Layer 6 of a small transformer language model trained on English Wikipedia (11 layers, counted from 0, width 128).
A neuron's activation on a vector x is SiLU(gate . x) times (in . x), where the dot is the dot product.

Input weights of the MLP neurons that the questions are about. A number n stands for (n - 128) times 0.0028.
n64 gate: 115, 184, 141, 140, 86, 86, 87, 152, 164, 180, 146, 102, 71, 163, 96, 170, 138, 153, 118, 115, 168, 111, 95, 155, 71, 144, 101, 145, 108, 84, 113, 82, 131, 92, 105, 97, 89, 105, 162, 132, 104, 104, 125, 90, 126, 151, 118, 148, 150, 128, 69, 131, 132, 113, 124, 157, 177, 110, 174, 93, 107, 118, 105, 82, 124, 70, 112, 152, 93, 96, 124, 133, 156, 117, 115, 133, 169, 123, 116, 151, 121, 104, 143, 98, 176, 100, 75, 116, 93, 122, 87, 136, 114, 153, 69, 123, 105, 165, 117, 82, 128, 111, 137, 143, 56, 172, 155, 176, 118, 132, 139, 60, 111, 111, 66, 137, 148, 142, 147, 109, 94, 109, 152, 107, 100, 124, 160, 174
n124 gate: 72, 149, 110, 114, 136, 130, 69, 113, 99, 122, 163, 82, 171, 121, 130, 113, 138, 128, 147, 130, 87, 101, 124, 90, 98, 109, 113, 113, 92, 91, 155, 113, 161, 81, 132, 143, 77, 89, 147, 112, 135, 120, 113, 154, 133, 90, 146, 91, 122, 96, 118, 129, 160, 175, 121, 117, 157, 146, 107, 116, 121, 98, 99, 162, 144, 138, 113, 130, 136, 107, 120, 128, 125, 144, 185, 148, 129, 66, 170, 130, 197, 81, 164, 124, 97, 98, 91, 143, 131, 122, 146, 120, 141, 126, 124, 120, 125, 95, 137, 69, 161, 110, 128, 114, 126, 149, 172, 132, 126, 132, 142, 168, 188, 134, 125, 109, 112, 119, 160, 160, 75, 125, 134, 70, 125, 76, 129, 100
n127 gate: 104, 128, 122, 120, 190, 96, 99, 148, 143, 158, 157, 156, 163, 103, 158, 130, 89, 85, 99, 108, 163, 141, 72, 111, 99, 89, 123, 105, 98, 136, 121, 90, 107, 135, 132, 146, 141, 139, 122, 125, 161, 160, 157, 160, 127, 117, 104, 119, 136, 146, 162, 109, 129, 150, 172, 125, 171, 155, 98, 157, 124, 96, 98, 122, 128, 75, 154, 140, 151, 113, 133, 132, 127, 111, 125, 145, 185, 157, 168, 87, 92, 134, 142, 132, 127, 148, 125, 140, 211, 183, 144, 74, 85, 175, 148, 76, 61, 147, 76, 86, 120, 114, 127, 134, 148, 114, 163, 130, 79, 164, 126, 165, 220, 152, 121, 93, 101, 97, 84, 192, 120, 102, 124, 123, 164, 143, 104, 154
n198 gate: 104, 134, 134, 111, 146, 164, 138, 202, 86, 140, 83, 133, 112, 107, 67, 182, 140, 213, 181, 104, 83, 126, 140, 139, 152, 167, 124, 174, 122, 62, 75, 127, 100, 77, 111, 155, 104, 163, 143, 101, 121, 183, 68, 116, 121, 101, 161, 121, 126, 127, 100, 99, 168, 114, 99, 145, 145, 144, 168, 171, 133, 113, 103, 159, 121, 78, 130, 114, 147, 145, 99, 129, 128, 73, 78, 128, 122, 134, 181, 154, 160, 166, 151, 120, 139, 102, 133, 63, 118, 139, 121, 120, 116, 149, 130, 52, 113, 160, 147, 90, 77, 146, 98, 76, 82, 65, 125, 115, 123, 106, 159, 107, 128, 138, 158, 116, 122, 138, 65, 97, 142, 100, 102, 125, 109, 109, 110, 159
n279 gate: 110, 107, 116, 93, 145, 129, 132, 132, 101, 188, 114, 145, 117, 129, 125, 137, 123, 121, 98, 134, 138, 127, 172, 123, 162, 77, 128, 132, 148, 209, 102, 148, 162, 46, 112, 121, 136, 123, 156, 135, 83, 140, 93, 91, 158, 99, 88, 124, 129, 147, 121, 140, 156, 166, 171, 85, 112, 107, 115, 84, 104, 75, 100, 181, 176, 115, 136, 170, 161, 153, 75, 136, 107, 147, 144, 117, 155, 95, 163, 104, 130, 85, 172, 186, 84, 141, 110, 107, 97, 153, 172, 134, 128, 148, 129, 116, 143, 73, 104, 106, 116, 94, 166, 112, 161, 138, 116, 113, 156, 142, 107, 132, 165, 147, 108, 124, 113, 96, 199, 73, 131, 135, 156, 147, 100, 90, 151, 165
n281 gate: 87, 128, 80, 128, 83, 150, 118, 117, 184, 102, 87, 111, 146, 147, 171, 121, 204, 186, 112, 127, 116, 148, 104, 134, 145, 114, 128, 110, 156, 148, 149, 110, 72, 118, 156, 62, 89, 184, 151, 159, 146, 95, 94, 146, 73, 154, 148, 164, 98, 122, 163, 163, 138, 149, 177, 120, 126, 186, 116, 86, 99, 128, 120, 85, 185, 139, 101, 135, 101, 88, 199, 147, 108, 134, 119, 144, 115, 206, 152, 127, 135, 102, 145, 104, 162, 142, 84, 131, 163, 112, 168, 174, 158, 143, 170, 101, 132, 116, 77, 129, 135, 126, 52, 136, 125, 124, 147, 137, 180, 74, 149, 168, 151, 158, 122, 176, 80, 88, 201, 160, 109, 160, 153, 141, 82, 129, 116, 94
n413 gate: 140, 76, 71, 111, 136, 124, 183, 172, 89, 120, 157, 117, 175, 182, 154, 210, 144, 91, 116, 120, 93, 98, 116, 150, 156, 138, 153, 177, 117, 109, 103, 116, 118, 157, 155, 138, 154, 147, 163, 107, 87, 147, 84, 145, 81, 115, 108, 191, 167, 164, 146, 121, 104, 136, 103, 126, 103, 142, 80, 137, 130, 101, 152, 122, 76, 146, 136, 82, 72, 150, 140, 132, 142, 135, 155, 162, 154, 101, 152, 143, 135, 136, 185, 139, 134, 76, 173, 174, 149, 134, 141, 159, 90, 71, 164, 182, 141, 145, 134, 142, 134, 127, 109, 108, 132, 91, 96, 111, 157, 89, 151, 202, 121, 60, 109, 157, 66, 133, 152, 140, 103, 149, 102, 101, 143, 197, 55, 157
n437 gate: 128, 103, 148, 166, 136, 143, 145, 102, 102, 147, 85, 167, 61, 102, 102, 87, 118, 102, 178, 160, 159, 148, 160, 111, 139, 123, 145, 144, 83, 152, 132, 102, 127, 138, 136, 115, 129, 84, 127, 120, 176, 148, 138, 158, 136, 59, 125, 154, 155, 90, 185, 112, 148, 88, 116, 130, 168, 117, 104, 109, 62, 169, 192, 138, 52, 117, 110, 129, 121, 106, 108, 120, 135, 119, 110, 164, 75, 207, 97, 115, 141, 95, 175, 130, 92, 79, 181, 87, 69, 176, 135, 171, 138, 120, 143, 113, 162, 165, 123, 64, 158, 149, 146, 173, 157, 117, 102, 103, 173, 117, 130, 98, 107, 105, 152, 135, 120, 142, 104, 156, 119, 163, 160, 187, 143, 136, 144, 183
n465 gate: 128, 149, 186, 118, 139, 135, 165, 113, 104, 161, 177, 69, 125, 116, 146, 92, 149, 142, 85, 179, 104, 143, 76, 114, 148, 137, 162, 85, 171, 78, 162, 105, 112, 109, 156, 125, 169, 94, 104, 124, 152, 139, 92, 172, 104, 82, 131, 143, 153, 165, 127, 117, 99, 114, 167, 117, 126, 184, 141, 108, 63, 72, 62, 82, 135, 125, 138, 125, 210, 161, 116, 174, 189, 140, 95, 125, 180, 175, 177, 86, 176, 164, 99, 79, 122, 103, 110, 92, 72, 164, 90, 127, 155, 139, 87, 158, 48, 89, 128, 100, 156, 153, 151, 128, 150, 177, 117, 162, 170, 63, 103, 188, 93, 138, 112, 80, 114, 133, 197, 173, 116, 140, 104, 115, 146, 169, 121, 121
n493 gate: 132, 145, 75, 96, 164, 148, 110, 128, 146, 123, 85, 157, 135, 103, 112, 155, 134, 138, 143, 124, 163, 138, 96, 150, 121, 141, 120, 190, 139, 112, 128, 113, 143, 176, 155, 132, 141, 150, 198, 210, 149, 145, 137, 107, 184, 184, 109, 142, 164, 73, 152, 127, 82, 113, 154, 130, 139, 160, 114, 76, 161, 129, 133, 128, 106, 92, 112, 148, 172, 103, 145, 172, 145, 122, 85, 145, 143, 121, 96, 91, 147, 88, 112, 158, 250, 231, 115, 107, 152, 139, 158, 150, 154, 110, 141, 75, 106, 119, 99, 127, 126, 133, 90, 183, 188, 131, 152, 147, 113, 61, 135, 119, 138, 146, 132, 159, 171, 164, 131, 135, 98, 120, 154, 103, 141, 125, 112, 139
n64 in: 167, 113, 118, 140, 143, 173, 153, 98, 137, 143, 152, 130, 131, 90, 89, 105, 188, 137, 115, 127, 117, 85, 138, 121, 138, 88, 126, 92, 111, 127, 165, 159, 124, 171, 100, 123, 80, 155, 96, 103, 149, 129, 134, 186, 106, 174, 134, 134, 132, 153, 123, 137, 61, 148, 174, 98, 133, 121, 143, 146, 176, 126, 107, 163, 100, 148, 100, 109, 79, 100, 93, 70, 145, 156, 122, 99, 145, 152, 169, 108, 136, 176, 108, 155, 87, 162, 138, 151, 94, 69, 203, 132, 89, 117, 117, 125, 127, 95, 117, 121, 77, 115, 132, 171, 179, 132, 100, 141, 152, 107, 156, 151, 147, 128, 100, 154, 88, 142, 190, 84, 133, 119, 84, 135, 125, 170, 105, 182
n124 in: 139, 89, 140, 124, 132, 110, 111, 67, 108, 122, 123, 124, 151, 130, 135, 89, 94, 165, 95, 138, 95, 149, 113, 134, 112, 170, 207, 76, 151, 105, 140, 78, 148, 92, 123, 117, 170, 135, 77, 120, 147, 91, 106, 110, 105, 107, 122, 138, 170, 121, 98, 101, 126, 139, 132, 117, 120, 114, 98, 105, 142, 147, 161, 167, 161, 184, 159, 106, 123, 111, 121, 167, 149, 96, 90, 149, 174, 117, 120, 126, 88, 130, 120, 127, 146, 121, 75, 108, 116, 148, 86, 110, 97, 115, 123, 142, 124, 142, 159, 136, 124, 105, 79, 126, 84, 143, 114, 149, 138, 168, 166, 160, 167, 152, 122, 136, 187, 122, 161, 136, 170, 175, 156, 107, 165, 128, 95, 110
n127 in: 153, 93, 220, 137, 133, 137, 129, 104, 145, 98, 128, 124, 96, 116, 125, 118, 175, 147, 86, 146, 115, 142, 180, 100, 127, 120, 147, 181, 93, 99, 157, 124, 77, 137, 183, 90, 150, 124, 111, 105, 104, 155, 144, 81, 103, 57, 92, 121, 173, 131, 120, 114, 88, 174, 130, 125, 193, 92, 136, 128, 107, 157, 143, 161, 130, 142, 98, 139, 108, 106, 70, 87, 87, 116, 171, 103, 145, 135, 129, 110, 128, 99, 101, 129, 113, 122, 139, 102, 129, 125, 118, 111, 119, 134, 185, 165, 133, 90, 119, 96, 184, 143, 75, 156, 102, 77, 158, 113, 131, 134, 95, 134, 120, 181, 139, 102, 149, 133, 157, 140, 116, 108, 142, 110, 88, 64, 86, 104
n198 in: 148, 166, 164, 200, 124, 180, 146, 125, 122, 169, 130, 115, 127, 179, 96, 105, 128, 173, 181, 181, 115, 136, 119, 163, 105, 119, 92, 139, 136, 75, 112, 157, 71, 114, 143, 97, 166, 133, 158, 146, 159, 91, 163, 74, 154, 139, 142, 157, 166, 81, 151, 134, 130, 108, 158, 55, 139, 96, 159, 101, 135, 129, 196, 129, 93, 95, 149, 149, 152, 149, 152, 169, 164, 127, 124, 127, 120, 104, 105, 143, 90, 118, 130, 161, 130, 166, 143, 89, 143, 127, 167, 176, 123, 149, 166, 148, 121, 110, 117, 160, 73, 144, 138, 123, 110, 153, 159, 68, 181, 127, 154, 146, 110, 124, 157, 83, 121, 114, 56, 172, 145, 146, 94, 133, 118, 130, 201, 101
n279 in: 136, 115, 94, 147, 125, 193, 102, 108, 94, 177, 86, 86, 153, 156, 88, 187, 126, 109, 173, 156, 142, 142, 147, 98, 127, 132, 198, 129, 112, 181, 138, 140, 111, 82, 147, 99, 203, 118, 132, 115, 174, 78, 123, 186, 157, 115, 108, 96, 99, 149, 207, 161, 195, 151, 87, 131, 124, 151, 110, 110, 102, 132, 124, 130, 111, 151, 82, 132, 68, 71, 119, 132, 143, 109, 118, 127, 145, 144, 185, 162, 104, 130, 149, 122, 114, 143, 125, 156, 133, 152, 139, 161, 132, 162, 108, 103, 151, 154, 173, 152, 115, 85, 132, 105, 150, 125, 116, 154, 113, 119, 167, 150, 134, 129, 165, 151, 142, 103, 121, 108, 99, 97, 83, 139, 112, 78, 84, 184
n281 in: 120, 147, 141, 109, 156, 126, 151, 127, 104, 103, 159, 181, 64, 141, 127, 92, 125, 116, 191, 146, 170, 86, 166, 152, 123, 128, 140, 153, 56, 110, 103, 136, 70, 104, 128, 100, 68, 149, 152, 148, 169, 87, 135, 123, 149, 167, 107, 138, 128, 134, 76, 88, 125, 81, 109, 135, 75, 117, 160, 198, 141, 70, 126, 178, 116, 94, 94, 144, 101, 182, 137, 99, 108, 156, 104, 148, 167, 133, 132, 105, 137, 119, 133, 121, 118, 148, 190, 150, 117, 130, 154, 130, 126, 124, 104, 147, 173, 171, 146, 106, 151, 72, 119, 159, 131, 85, 78, 141, 147, 109, 92, 93, 121, 103, 96, 136, 137, 150, 118, 129, 61, 95, 152, 124, 168, 98, 150, 145
n413 in: 189, 133, 159, 106, 105, 143, 72, 106, 146, 90, 132, 116, 132, 153, 179, 109, 99, 86, 113, 140, 108, 89, 121, 138, 92, 126, 151, 130, 153, 126, 183, 180, 93, 101, 136, 130, 98, 76, 158, 136, 149, 142, 98, 109, 170, 159, 129, 113, 103, 83, 160, 107, 158, 142, 125, 175, 150, 119, 112, 129, 95, 138, 112, 87, 94, 144, 135, 83, 147, 120, 107, 148, 86, 175, 148, 102, 140, 89, 77, 184, 122, 131, 123, 154, 106, 93, 152, 107, 164, 99, 103, 58, 185, 130, 165, 126, 152, 163, 119, 144, 112, 115, 118, 130, 90, 115, 119, 161, 133, 142, 119, 63, 151, 215, 55, 111, 88, 157, 106, 167, 127, 70, 121, 166, 111, 96, 172, 161
n437 in: 186, 75, 182, 109, 143, 120, 167, 147, 155, 106, 135, 90, 87, 152, 85, 100, 114, 166, 119, 143, 94, 209, 104, 133, 124, 118, 116, 138, 77, 151, 119, 172, 67, 211, 191, 159, 128, 126, 168, 126, 153, 147, 116, 147, 136, 113, 151, 177, 141, 112, 170, 169, 116, 156, 184, 137, 138, 155, 132, 125, 81, 170, 94, 136, 80, 129, 114, 197, 102, 112, 124, 102, 115, 106, 138, 106, 163, 150, 167, 85, 99, 174, 101, 105, 113, 142, 150, 103, 73, 145, 108, 138, 161, 135, 147, 78, 124, 164, 148, 108, 137, 125, 102, 146, 162, 66, 105, 93, 104, 136, 141, 153, 146, 153, 105, 174, 127, 122, 116, 106, 136, 109, 155, 185, 89, 132, 105, 92
n465 in: 161, 82, 158, 211, 112, 171, 99, 105, 91, 149, 91, 178, 95, 116, 163, 164, 93, 107, 151, 151, 163, 111, 64, 121, 117, 116, 103, 88, 103, 159, 140, 205, 129, 164, 112, 162, 133, 91, 123, 144, 159, 106, 145, 134, 69, 98, 101, 183, 151, 114, 110, 113, 115, 162, 149, 119, 93, 159, 178, 92, 118, 150, 86, 184, 96, 60, 161, 171, 141, 132, 163, 112, 164, 161, 142, 124, 89, 148, 101, 206, 46, 100, 137, 182, 226, 112, 80, 115, 113, 88, 152, 127, 131, 155, 187, 160, 194, 129, 124, 190, 73, 148, 163, 132, 143, 137, 67, 141, 93, 173, 161, 135, 137, 131, 154, 117, 91, 143, 161, 163, 121, 116, 187, 133, 151, 133, 98, 140
n493 in: 87, 123, 102, 159, 157, 133, 108, 146, 144, 120, 116, 112, 172, 71, 168, 97, 171, 162, 147, 126, 70, 160, 110, 167, 112, 106, 138, 148, 120, 95, 141, 123, 115, 101, 168, 194, 149, 144, 135, 126, 105, 125, 135, 92, 89, 106, 137, 179, 125, 152, 81, 106, 86, 145, 186, 118, 179, 160, 145, 121, 106, 163, 170, 106, 103, 89, 98, 67, 172, 84, 115, 140, 95, 164, 149, 126, 111, 124, 97, 170, 115, 155, 152, 143, 191, 119, 182, 88, 159, 140, 117, 168, 58, 126, 97, 129, 110, 162, 95, 143, 116, 98, 131, 132, 163, 111, 117, 129, 175, 90, 73, 116, 124, 86, 157, 112, 213, 90, 144, 177, 90, 129, 158, 106, 138, 80, 161, 157

Each question shows a token from some text and the vector x that enters the MLP there. A number n stands for (n - 128) times 0.032.

"3": 113, 146, 135, 112, 117, 158, 96, 84, 117, 178, 153, 115, 170, 73, 128, 115, 88, 56, 98, 91, 173, 128, 113, 157, 164, 165, 143, 142, 128, 141, 171, 153, 122, 130, 117, 86, 118, 127, 130, 145, 121, 128, 135, 138, 123, 138, 94, 125, 141, 120, 74, 131, 90, 156, 67, 145, 143, 102, 156, 137, 116, 129, 147, 93, 126, 164, 117, 130, 120, 129, 149, 66, 138, 112, 99, 71, 108, 82, 153, 132, 123, 201, 124, 116, 152, 127, 90, 147, 114, 121, 131, 126, 151, 110, 125, 104, 169, 138, 138, 147, 99, 116, 127, 139, 113, 170, 123, 179, 118, 108, 98, 172, 181, 70, 169, 111, 141, 136, 184, 153, 124, 97, 169, 117, 141, 152, 125, 112
The most active neuron and its activation: n198, at about 0.46

"is": 117, 132, 74, 121, 172, 151, 141, 105, 144, 154, 135, 149, 118, 134, 158, 117, 110, 115, 162, 92, 134, 126, 143, 178, 141, 186, 131, 61, 144, 178, 153, 130, 192, 88, 147, 98, 133, 144, 132, 144, 106, 145, 143, 139, 85, 147, 75, 114, 73, 113, 158, 89, 85, 112, 151, 70, 91, 146, 133, 113, 115, 150, 104, 116, 150, 124, 71, 126, 141, 143, 134, 156, 98, 123, 127, 115, 155, 130, 115, 147, 97, 113, 115, 130, 162, 115, 86, 121, 116, 110, 140, 138, 101, 123, 157, 88, 116, 219, 98, 134, 154, 138, 189, 99, 157, 120, 162, 151, 168, 129, 125, 154, 147, 153, 97, 110, 176, 170, 111, 93, 103, 130, 107, 85, 79, 99, 108, 117
Which neuron lights up most? n493

" B": 87, 116, 110, 125, 150, 120, 148, 135, 144, 129, 201, 165, 128, 83, 112, 127, 161, 105, 125, 93, 108, 113, 76, 108, 151, 127, 72, 132, 137, 105, 150, 162, 141, 131, 73, 144, 137, 113, 110, 96, 138, 131, 127, 156, 87, 199, 79, 170, 85, 110, 116, 139, 96, 141, 125, 130, 165, 92, 176, 81, 121, 121, 143, 105, 122, 200, 151, 147, 135, 100, 148, 139, 82, 115, 139, 183, 112, 96, 148, 114, 121, 126, 158, 152, 122, 149, 131, 142, 117, 92, 123, 144, 114, 171, 188, 159, 128, 87, 100, 139, 150, 115, 178, 113, 124, 127, 98, 144, 90, 141, 128, 109, 107, 132, 117, 126, 144, 122, 136, 112, 124, 115, 86, 120, 131, 55, 178, 165
Which neuron lights up most? n437

"a": 163, 111, 112, 121, 156, 161, 145, 105, 97, 97, 118, 129, 145, 151, 108, 140, 113, 115, 151, 104, 177, 110, 131, 86, 84, 164, 112, 147, 105, 135, 153, 189, 162, 114, 149, 122, 120, 150, 150, 123, 162, 123, 75, 137, 115, 133, 123, 144, 75, 126, 138, 177, 117, 87, 112, 196, 87, 121, 118, 75, 140, 102, 156, 83, 116, 113, 137, 121, 131, 143, 143, 130, 162, 122, 156, 143, 111, 87, 112, 99, 110, 154, 80, 162, 153, 87, 188, 115, 123, 134, 136, 122, 105, 165, 147, 72, 114, 149, 62, 157, 145, 177, 132, 151, 159, 123, 121, 149, 116, 129, 98, 184, 127, 75, 128, 117, 99, 172, 160, 86, 62, 131, 121, 124, 117, 152, 152, 140
Which three neurons fire most, strongest first? n413, n124, n127

"an": 168, 83, 95, 121, 154, 145, 106, 103, 151, 111, 125, 175, 151, 170, 139, 127, 139, 153, 103, 150, 142, 127, 130, 143, 72, 158, 103, 121, 131, 185, 118, 131, 147, 113, 126, 138, 123, 141, 112, 128, 120, 100, 107, 145, 107, 126, 123, 170, 74, 133, 105, 84, 139, 91, 105, 120, 124, 138, 105, 124, 155, 136, 148, 102, 106, 131, 136, 99, 123, 147, 115, 128, 105, 146, 87, 63, 141, 116, 115, 86, 86, 140, 100, 116, 94, 110, 141, 165, 135, 139, 115, 150, 161, 184, 140, 76, 142, 167, 104, 178, 156, 162, 123, 158, 194, 140, 201, 151, 105, 153, 91, 193, 113, 100, 97, 128, 130, 160, 119, 111, 97, 88, 180, 119, 114, 106, 111, 124
The most active neuron and its activation: n198, at about 0.3

" its": 151, 159, 111, 144, 147, 101, 150, 117, 106, 115, 192, 200, 124, 93, 92, 111, 111, 142, 98, 117, 135, 114, 105, 128, 141, 139, 117, 113, 139, 150, 121, 129, 148, 188, 77, 123, 139, 98, 168, 131, 112, 156, 108, 157, 125, 145, 104, 107, 113, 170, 89, 199, 79, 149, 100, 96, 135, 101, 109, 118, 152, 104, 156, 153, 156, 148, 137, 86, 139, 116, 137, 157, 104, 86, 103, 102, 125, 112, 152, 122, 117, 128, 175, 200, 115, 153, 115, 154, 93, 110, 135, 127, 129, 154, 100, 136, 118, 146, 112, 131, 116, 86, 99, 125, 105, 146, 104, 143, 135, 166, 99, 123, 147, 100, 113, 123, 146, 116, 138, 144, 119, 65, 101, 147, 123, 116, 160, 128
Which neuron lights up most? n437

"\n\n": 131, 144, 141, 134, 107, 67, 143, 154, 153, 118, 227, 137, 133, 103, 80, 88, 146, 113, 140, 116, 113, 152, 141, 162, 154, 91, 121, 131, 129, 126, 149, 129, 117, 163, 91, 110, 140, 127, 99, 135, 158, 146, 116, 105, 102, 130, 88, 124, 82, 161, 93, 132, 144, 146, 159, 149, 128, 167, 133, 64, 144, 63, 163, 139, 132, 169, 111, 156, 124, 116, 114, 121, 150, 81, 110, 178, 179, 68, 150, 142, 100, 115, 149, 121, 99, 132, 136, 133, 71, 133, 106, 135, 160, 163, 126, 158, 133, 150, 123, 97, 138, 135, 104, 122, 121, 134, 99, 157, 130, 105, 178, 156, 137, 105, 69, 79, 152, 91, 129, 161, 173, 92, 125, 96, 172, 84, 149, 141
The two highest activations, in order: n124, n64

" Mar": 95, 113, 157, 169, 117, 115, 170, 137, 141, 149, 181, 161, 99, 123, 150, 116, 181, 154, 113, 95, 124, 128, 130, 110, 107, 119, 77, 100, 141, 174, 142, 171, 87, 136, 156, 111, 147, 94, 58, 137, 160, 134, 173, 75, 110, 186, 128, 132, 135, 128, 95, 124, 98, 111, 142, 126, 116, 149, 169, 155, 129, 160, 118, 91, 134, 111, 120, 160, 87, 96, 126, 151, 144, 122, 107, 99, 137, 130, 98, 132, 102, 136, 127, 187, 110, 133, 92, 153, 125, 93, 151, 139, 128, 85, 101, 151, 107, 133, 121, 110, 97, 135, 100, 167, 128, 153, 151, 139, 114, 132, 112, 107, 26, 121, 148, 123, 153, 143, 150, 126, 192, 85, 132, 128, 88, 125, 140, 137
Which neuron lights up most? n64

"1": 112, 148, 143, 153, 67, 142, 85, 129, 142, 122, 109, 154, 92, 121, 106, 146, 132, 127, 179, 108, 180, 106, 107, 102, 125, 139, 93, 140, 141, 92, 124, 125, 87, 119, 121, 121, 164, 171, 135, 136, 147, 79, 94, 140, 146, 111, 93, 147, 127, 89, 175, 136, 151, 122, 74, 128, 142, 89, 149, 160, 142, 80, 140, 118, 110, 180, 129, 170, 173, 126, 150, 143, 161, 66, 129, 135, 114, 58, 149, 85, 118, 174, 126, 186, 148, 103, 110, 134, 100, 133, 113, 136, 84, 133, 145, 156, 97, 142, 150, 101, 173, 122, 115, 159, 109, 126, 123, 94, 120, 90, 117, 129, 162, 96, 165, 113, 122, 141, 108, 177, 132, 128, 159, 106, 141, 122, 141, 106
Which neuron lights up most? n198

"al": 150, 62, 112, 118, 141, 122, 134, 87, 120, 145, 92, 177, 169, 136, 163, 132, 144, 128, 100, 83, 164, 135, 122, 127, 140, 124, 106, 125, 104, 168, 113, 173, 145, 118, 118, 104, 139, 97, 167, 139, 123, 90, 144, 106, 125, 119, 115, 102, 179, 156, 88, 183, 147, 120, 109, 107, 124, 124, 122, 118, 126, 115, 147, 85, 156, 145, 66, 108, 144, 141, 142, 108, 160, 102, 118, 146, 134, 111, 117, 117, 89, 131, 118, 139, 159, 116, 154, 182, 106, 154, 102, 110, 150, 137, 146, 66, 141, 139, 134, 201, 84, 157, 122, 169, 108, 152, 114, 163, 130, 82, 149, 137, 118, 106, 142, 161, 143, 122, 144, 86, 75, 107, 100, 183, 134, 99, 156, 100
Which three neurons fire most, strongest first? n279, n127, n198

".": 144, 106, 155, 115, 152, 71, 116, 152, 115, 136, 159, 162, 137, 93, 108, 46, 131, 119, 120, 99, 105, 103, 159, 148, 168, 67, 143, 159, 134, 117, 137, 122, 115, 169, 92, 124, 159, 147, 130, 147, 166, 123, 139, 117, 124, 129, 81, 112, 74, 104, 119, 155, 146, 122, 94, 120, 153, 146, 102, 109, 130, 70, 158, 103, 109, 148, 126, 184, 103, 82, 154, 131, 149, 73, 163, 177, 174, 66, 173, 137, 108, 164, 167, 122, 130, 146, 104, 156, 145, 139, 142, 93, 114, 118, 107, 115, 142, 132, 112, 131, 158, 129, 105, 111, 141, 134, 99, 127, 133, 135, 158, 159, 132, 107, 147, 114, 185, 103, 112, 145, 147, 97, 89, 101, 147, 82, 114, 154
Which three neurons fire most, strongest first? n124, n465, n127

"am": 134, 161, 118, 155, 113, 150, 81, 140, 121, 127, 157, 149, 113, 107, 104, 98, 88, 161, 113, 97, 167, 142, 129, 139, 112, 133, 136, 95, 159, 103, 120, 117, 96, 138, 78, 138, 137, 123, 93, 78, 156, 142, 147, 174, 85, 162, 106, 154, 130, 154, 113, 121, 141, 123, 128, 118, 147, 123, 164, 115, 180, 106, 106, 112, 117, 100, 116, 126, 161, 132, 126, 114, 115, 107, 127, 116, 172, 166, 148, 173, 137, 152, 112, 116, 115, 104, 148, 138, 161, 106, 175, 141, 59, 163, 177, 86, 204, 151, 87, 160, 105, 131, 99, 130, 128, 186, 184, 88, 112, 116, 84, 80, 117, 146, 146, 120, 86, 132, 113, 62, 155, 114, 146, 132, 129, 126, 148, 71
The most active neuron and its activation: n198, at about 0.7

"ency": 140, 122, 126, 119, 123, 152, 88, 100, 126, 100, 146, 177, 98, 90, 129, 132, 125, 118, 106, 149, 175, 103, 156, 107, 115, 141, 133, 157, 174, 89, 95, 120, 149, 153, 101, 112, 156, 150, 152, 107, 164, 116, 117, 147, 180, 55, 143, 135, 124, 148, 136, 161, 114, 121, 70, 89, 141, 84, 140, 104, 171, 108, 119, 78, 119, 147, 132, 139, 142, 118, 166, 84, 172, 59, 169, 124, 78, 92, 135, 108, 110, 141, 118, 143, 142, 136, 150, 140, 101, 112, 112, 84, 111, 133, 66, 113, 95, 114, 141, 122, 120, 170, 137, 167, 155, 118, 151, 119, 150, 119, 101, 183, 139, 123, 167, 155, 120, 116, 170, 132, 168, 117, 148, 142, 153, 79, 117, 125
Which neuron lights up most? n413

"S": 121, 94, 134, 121, 145, 132, 140, 132, 133, 109, 136, 156, 119, 112, 86, 97, 108, 96, 140, 139, 177, 64, 115, 145, 133, 116, 107, 100, 110, 160, 154, 120, 108, 136, 108, 80, 123, 122, 180, 161, 130, 82, 81, 131, 96, 130, 69, 110, 67, 150, 125, 203, 120, 121, 116, 150, 149, 91, 102, 127, 131, 141, 142, 78, 122, 172, 110, 153, 143, 133, 137, 123, 121, 114, 180, 120, 113, 107, 169, 122, 119, 162, 107, 157, 156, 117, 168, 142, 169, 125, 129, 134, 89, 153, 134, 90, 128, 153, 90, 141, 131, 125, 178, 113, 190, 84, 162, 135, 150, 172, 114, 132, 114, 150, 125, 96, 129, 126, 147, 117, 57, 158, 169, 100, 106, 139, 141, 122
The most active neuron and its activation: n281, at about 0.29

"ons": 91, 67, 81, 121, 154, 144, 161, 70, 155, 98, 69, 133, 136, 126, 129, 69, 138, 153, 127, 89, 75, 131, 93, 123, 168, 148, 153, 121, 154, 149, 75, 140, 158, 163, 119, 136, 160, 144, 109, 107, 78, 97, 118, 131, 151, 156, 82, 130, 87, 133, 138, 124, 112, 123, 127, 129, 143, 117, 107, 86, 155, 157, 94, 85, 174, 135, 111, 132, 165, 149, 131, 142, 107, 101, 125, 141, 130, 91, 88, 107, 136, 118, 76, 123, 190, 146, 149, 136, 92, 103, 126, 123, 135, 105, 96, 150, 92, 169, 100, 146, 121, 187, 169, 126, 147, 157, 189, 141, 201, 108, 129, 150, 138, 120, 108, 162, 136, 143, 140, 137, 118, 151, 91, 136, 146, 135, 135, 185
Which neuron lights up most? n493

"att": 158, 125, 112, 141, 107, 113, 154, 99, 144, 126, 142, 137, 112, 90, 106, 119, 76, 100, 180, 51, 124, 122, 103, 126, 89, 160, 191, 93, 101, 125, 144, 111, 185, 78, 100, 140, 130, 148, 116, 84, 165, 127, 126, 107, 124, 111, 80, 114, 117, 171, 105, 171, 103, 122, 139, 121, 122, 144, 145, 86, 174, 119, 134, 117, 223, 97, 193, 110, 97, 131, 125, 128, 145, 77, 143, 130, 175, 124, 106, 140, 134, 111, 115, 132, 153, 102, 86, 139, 165, 125, 117, 214, 94, 129, 183, 121, 93, 172, 109, 111, 137, 135, 144, 154, 146, 124, 153, 109, 129, 119, 122, 138, 135, 176, 120, 130, 121, 150, 181, 90, 142, 118, 153, 98, 123, 135, 116, 92
The two highest activations, in order: n124, n437

"B": 113, 120, 151, 123, 144, 87, 124, 155, 149, 118, 185, 141, 156, 89, 107, 157, 160, 82, 173, 114, 112, 169, 70, 130, 150, 122, 63, 113, 88, 121, 155, 121, 111, 138, 66, 139, 97, 93, 130, 93, 137, 142, 167, 163, 94, 192, 36, 139, 101, 147, 117, 161, 104, 134, 116, 151, 136, 109, 154, 74, 140, 134, 114, 100, 165, 162, 142, 158, 155, 101, 168, 123, 67, 97, 132, 164, 98, 95, 137, 90, 132, 120, 162, 139, 128, 151, 92, 159, 130, 102, 128, 166, 115, 131, 186, 148, 159, 116, 112, 120, 139, 115, 140, 113, 107, 98, 125, 153, 117, 136, 135, 150, 97, 162, 120, 107, 153, 114, 97, 124, 148, 116, 142, 136, 105, 95, 173, 168
Which neuron lights up most? n198